Layer 9 of a small transformer language model trained on English Wikipedia (12 layers, counted from 0, width 64). Numbers have three digits each and are written without spaces.
A neuron's activation on a vector x is ReLU(weights . x + bias), where the dot is the dot product.

Input weights of the MLP neurons that the questions are about. A number n stands for (n - 500) times 0.0018.
n13 (bias -0.032): 539471479369489634388559375750581336446390270274443660377328448741519356653561850159255638602451463553484507694532368333728196736271595585387470661674454515356602638442606499688460478580322392
n18 (bias -0.024): 670556369531344547539821393350573315743421530354390529446377347353608391428328834456558234580442378637460349662437566252550331545563424643543396559538549324195819530518486539665377451252267413
n20 (bias -0.033): 583289247302800472406305740418450468290389344766561485528251437494576536835435745490369528290655516414495693432540551573355436705723555544492615550439453617399251425592546486388363694450629432
n23 (bias -0.039): 479446553303751572522697598510434641353399373541207479418693388412362404550463347597715505496589664557615490569545419562633436329459414488448619639428560424610362498362720452496445551235468543
n36 (bias -0.059): 528470619534658454523436509734566400521622484579520488345524382645442619600652600219489537533572414715528364546468345640506570402505466537538384473382592269524605470454559281438257268571713612
n44 (bias -0.019): 544573502673442444488416411612381625462605425456636577388525494440276448443487484504510337517276585436499427433540523623416485576611645502520382454517500594444463450375701426575600670239424460
n50 (bias 0.007): 370693526566645615396601351506390592430545577496513487503624438751499552449574319393564460573586555392375499333630619619538582522536596467393572497727473415432649625398639559467461421436480708
n56 (bias -0.029): 575532493633865536513574480681445561390330454468543481409724861608447410395544556491318652456854207516556572575650204479459387574496539570581805589443389646621517521369340491507782616514436557
n65 (bias -0.030): 625215519498514601276452316685297430399558553509662401526506476404453402642429429532378587668440541427475495390425523455411545521487717451372541506613332443632357483416424462376536793571593440
n66 (bias -0.040): 461671701480340637556232372782444587501579412569568373554658622327624677426510394512549596584641270826455358361517402474249558515558400346464448488303515472552521479520615076423461576360479477
n71 (bias -0.014): 496478601389360349263249495294549374571576530540484516462525530718363581439654333240486540422651475381574611413399588472404330408648397512394530534696540476702368376490583624456403411346477594
n81 (bias -0.025): 426573351261616579650440326546594527468711476306575123380399514557667733505513610605503321426407624368655711497569458440536349442401552421474532556595619329384417534882572571508503283608423557
n85 (bias -0.038): 665627198485480656611359544465531328425533714430528310607626407763517391544454369576488399235506318590434398488345492440482649600494513648550778429727640364687700450510508583640304717464399492
n90 (bias -0.018): 650383607547487424444397644738774560533489337473372414599668493661442420632591548524524614652534264659614323493311738336575489476533407594605649486412423464571271495374516443452617290595507733
n98 (bias -0.009): 490597508575537509319406362532410415553608633489417654525225451429658594401654472496600503703440420600635285747485488446638420559367445452367586419361514399458607155566648488175289420687588474
n99 (bias -0.042): 274549642593400502562588534446417744610349422540521549341458532484601759526573638446343545357351341468710475840439166390446257452613406496510424732481543371610579734720671416586042367535530190
n103 (bias -0.009): 490638606465342474587275381577405592232712314447694204480771522490456609453519379465594624558572389504323551374581575514294563474451591539539509411704539253435544603484825556355408431546471604
n111 (bias -0.015): 406497330486585333496487526454591121476398541463680107654478477543611546596366627574314345418683387428443560448408634564671796377639475670387605259542462448749617648388724278440496537544282341
n119 (bias -0.014): 398536414519517548274257563399625343599592560556352494333711662398392478530661575249509517525564480388760359515618589501462164583546610384590338410630590312433631582467666531524592421673623354
n120 (bias -0.054): 613422380496416471680589344426593428458612766710425306415547384546569167805270499569461507737535585320605282969507338337441745516846779695667653459505622266514491513329592506745239499377356490
n122 (bias -0.036): 612665696371455354471267640520549601545549662431408662266466435453571516517375702521337430491454254666489482713506498681700169641483783847485420690395624348536530448470523459683496507671290438
n123 (bias -0.013): 727578562441427506511546636593519535459257433669530608461580549646595653679497716624535467407385568554479603409592484246512297507423246537564863516367165723301369626533443510459358662588403302
n130 (bias -0.027): 646352614492588507489488397766314652442596514312293360349777482484397510637636448413303593412690458552614815535498328383215367402554584664597471595693485484424498465389666478090313307592226374
n131 (bias -0.007): 653404871559255243562378380427545587506559567547401462481378360319517491342635584477383434521549518420669466575796378647575490267461624666379612624419283724531482654472767406503483291519252628
n153 (bias -0.008): 509462466470436497162558486536636280547407453662701365237507364666376542371474277496776517589392255478482535460496569340633705349550522596615517396657300334306525393584566616504556308465652755
n154 (bias -0.015): 447687462552266558562572503288651602600404529466709482620485527434582654367510367611551594528664654629369657426402376491407511624384474490561580354324566361508578456478515559690405451432573496
n155 (bias -0.028): 455480474595591667602583294393486613696445558817387288537221477725594333417690597360592340535507624543504214576409495365566120519555569606474579335497627240552413244377640289707463649333404479
n172 (bias -0.027): 417602385486502554532395701564738398332456783619390662430435453458363482720580468338438425415678332356450456594378627675397668636518538435707684644792447609489707546373545462635216535508346429
n192 (bias -0.016): 511304651508560570581424416430229612531204314612436612476478712615482324863787384361491701378563483339611538427531409569531464443717521505347600542524471558435457588710525480643368333604553338
n228 (bias -0.046): 314539508413368605621615554539417522576446363512522454617249423571559217734574982383541344582635410548500387567588449318395232400452778530301427483392529125505567284392620507618412763390460382
n245 (bias -0.019): 382647652623555364359491442631748356319383358592739252396677573447409379464614450320751510499458436497591605450405452295542542305467583555538551505395643579624501662492391303330657396574408473
n251 (bias -0.027): 435580549509448470277305564464552325590594617563486507660506327602444383585678606668522501478400380280461608529318435284343518520347464471414437406249470703497565579468605648682379425458444684

Each question shows a token from some text and the vector x that enters the MLP there. A number n stands for (n - 500) times 0.01.

"at": 284357531496529488421540455432267744509661446558463511521526265424498357528436787526504711411405481574358496514528577552520479550377427613509369398364407442798614657454420632484555696443569595
The neuron with the highest activation: n228

"in": 491384469753566390439381321736409582478541499472453521403374400304361345505474628332233497495448624543479581432496568468646579622470309549521643477409471554573571566500384576526601725697634639
The neuron with the highest activation: n65

" that": 600518537514318303626336514485484568489438482471423339479638396427462354470680444510447628417475679581426613451499664473457415424423169480655403585475498572764642541511322523470678537650591677
Which two neurons fire most, strongest first? n90, n245

"op": 348525389635592428629561457306404639302562564555434510389577376378244524678604419573572548579526544538320308652352611393523687478583443425604339478519481553459557545499375773313446650624558609
Which two neurons fire most, strongest first? n120, n172

"mb": 447435391582650307564713570294607621556431586623453396528503461297494481515576514249461566374242380496508438486629635579611489550603389446553411442369440563661537640339427600506575728600405566
The most active neuron and its activation: n111, at about 1.9

" comp": 672693419584432516557607522371456661573550363677339347503421347438541261342570509459463512244494466573333597386430642476628491604541339388587416463554617477508652490415374563548645698554480662
The neuron with the highest activation: n155

" album": 520579384529622362591440507466472632467627296457480402592532409455460361334616504554498562415446814465381492193388668479406500426626329451584456618493504673598568595346358469710567561618476733
The most active neuron and its activation: n44, at about 1.8

"lic": 331637579765477426517531412535468667596485428454554682683373489490444355512556659282446574322234443492495618498460665422644488485413317513600323448530576515357513551433497788492570534529446494
The neuron with the highest activation: n13

"al": 430499467470430346681512533494557653532607479479533490447497374409310405457695498458511730365538638543292444481363657532582531369513353201375438530528556709707337692550373694516618564528538462
The neuron with the highest activation: n71

" Mu": 649396360506385386504637374408399463527531494486703427301420432267475485414672368374520614372437613394624597376616648511500635608411348582578482448499476522518796536675377531406403577690636683
The neuron with the highest activation: n153

"93": 393628380427573548699458517405513628487628559148494351551522496408569472431607518501437454310467681374421685409486670596542652380445231396581413468413561516505719538474351585571509570475698579
The neuron with the highest activation: n81

"ally": 536469401581474394555363541453469518541481507583406403519548476464315360381773379562361642391555613632520604499395476561375504462528345355656472573316409693703546569399250697646706593439514632
The neuron with the highest activation: n56

" ": 700510398613326466513551580510345558454499493533444202379469535435464421577630443448441739324374712424578630496423508561546633674515249462435380453432420463412684564463308646631665537619648516
The three highest activations, in order: n192, n154, n65

" st": 563685423629456397650722714514496555619407422625486456477677406457505389459638542493508562405217621584366552506412598427426508493471224520480457543312457412398598380409272569515639640601527624
The neuron with the highest activation: n123

"ite": 401468577719560419451406499497560657371606449598376325372339275292475353401431364454341383501467670377549667449448565718511548463398465406599565428463516682667643587488565604593704653426604616
The three highest activations, in order: n131, n44, n23

"ce": 221484471628512539730403502365447582508541565536455657312526191485413561476615249372498404538486483590419561451453477606572622543609571369411440329479493550548821632422474703353491630423645526
Which two neurons fire most, strongest first? n50, n172

" It": 525526417587583292622499398460439758444429424460507489449611586561350442487822277413592589494373775419497476518314689526562600482333370485446450399506525541711668483415339499601499424557534521
The three highest activations, in order: n192, n245, n50

"s": 203321361479418422584529244331390554570543577434393721464548356595282627539666394574362486577466609566338448506479508639590499733535521319457627524481513616504634522439499740508453537602526571
The neuron with the highest activation: n50

" R": 550481406523414278610583491524523405470471480490691543350406479440525437486658429505469546311369683419565605353390571493578574591415175614569637551425579500464770456512391391491402603697692656
The most active neuron and its activation: n123, at about 2.4

"ish": 151629442560547412511322461606622593650523549505423569452537420491363387480514426399291620541486688461476615538393623538471649452455524499443612432295488725471585589300381757460594678624412359
The three highest activations, in order: n251, n172, n245

" with": 686494446468432293652492506429564678474546575632458496405445410321543332413675429575443548415441611476378660423520471435436444330547175522614443669558506742631632608380376532554571612449486585
The most active neuron and its activation: n131, at about 3.7

" second": 559665415600504329821572615530566626564604435331475545485617345454591405483573435432410561305333751470437475472347534473583501386448278357456520535446606567592583447525194542610579632540493567
The three highest activations, in order: n85, n154, n123

" represent": 582545382629371456787489493482493441542299445520461340360434538415360301548536580416329380401507833499436620413458544600424492416558346499670419514514495640457673518434408599611656753628513649
The most active neuron and its activation: n44, at about 2

"ter": 285537399670467449735364561514356676562520417528491459436388154453507351519599761606433702271357607476657505474519592537523429561478610398434377458581472560594505441398562506570405652479644555
The most active neuron and its activation: n228, at about 5.3

"n": 398562448541472491649455449534538578592566458464518561298399278280460360544460480504266526395524613479388573454550564520767604687498234478496545590438508467722715464275376585476526606698551562
The most active neuron and its activation: n172, at about 2

"sa": 265464582466350493431474341454360500509650487520515452425499529425472618435764447583483587392394598506685614440608452647594646685322534188544378338458455526463787458385566561427428510625518693
The neuron with the highest activation: n98

" song": 582701469518590365665444586545510651461614273441492332581528384460490431441602489575488587400428701384480459269380682498483540416583333437445351583506464557607590513337257484639515577733416761
The neuron with the highest activation: n90

"ed": 573577439424517430627550531507537612448681502554314441367415319338491389460484408566314546449456614549312566291405596629432398500567274502568558625453546718751492588358307695536704665492557550
The neuron with the highest activation: n23

"l": 167531511408484513607610274577600563506510522497476406322336379422528279396366490571470520604441600387429458553488527400704526484632500450362427408475651764500682640499536617518694731602404440
The neuron with the highest activation: n120

" it": 548606520572531343652389439428441699594406449485347284529467525575413350560751364479500770395525637526483608383453514579485488411498273423567365502360481513674607559530249422635646504570506669
The most active neuron and its activation: n192, at about 4.3

" up": 701608344519585390647589457379368658558557467603308406434443440221569354505663365482508675428352401489424476392529576383378500531491268489543680561604515581529661573402329640588669595521507631
The neuron with the highest activation: n56

"ack": 361684488448503410620586683677625532492596394569400538565493460360407307359572456727396659413260644282559408455444538577544527363505212546550455507588556351470536431496432582594588529569594659
The neuron with the highest activation: n23

",": 630485403525420359669395563427568642472487567346512217433504524347378389500681462485306720429507634550501695520498595460492501503580187418507401511460465653561624663368384650500679535603538511
Which two neurons fire most, strongest first? n130, n56

" he": 522577444631346363566376502538478585611445468535492337443610485404383375445750263522468543492539615581712654441404527532648397427472265398554286543382606509607728567490247551581585529461485682
The neuron with the highest activation: n245

"ing": 530543393670515444728461431257593554503642446468219638473568429466368526457531431456376659580435696401309416392318644399462666420565352415494529427530468670629581567399461703470635750556537488
The neuron with the highest activation: n172

"ition": 496590505677466397583371493470635582456630340354502405393553326491449394368612544391322437337349698403495425397383728685468519347536379528619374646427561646584547567443450649639561677651648581
Which two neurons fire most, strongest first? n44, n131

" was": 590495456486429473601469518541397600605460385494430390497458449514500296365732389469294507514544648598519719528417476460473448464550188418613372651530494539631646510359248670689592619491482659
The neuron with the highest activation: n56

" the": 599574504483366335646490492535537705545513621466469473342499305365545329437877490390500592434425710511425718383412538591473406280512301434451447607473606513673517556525431616453593527483523470
The three highest activations, in order: n131, n71, n130

" feature": 585509382501541454832450550474469747525445410574457425538557401296404336443591480522548499489444686512344562329417614451336593336508352364496288540646537649521543592419378588499638696604427741
The three highest activations, in order: n44, n103, n23

"d": 078436508479595555736554548479441479434533381550454722371472411387564532655527537594547358411415614511536454496558479338461588631462636306473597419407469591546704477368378619298487782544599435
The neuron with the highest activation: n228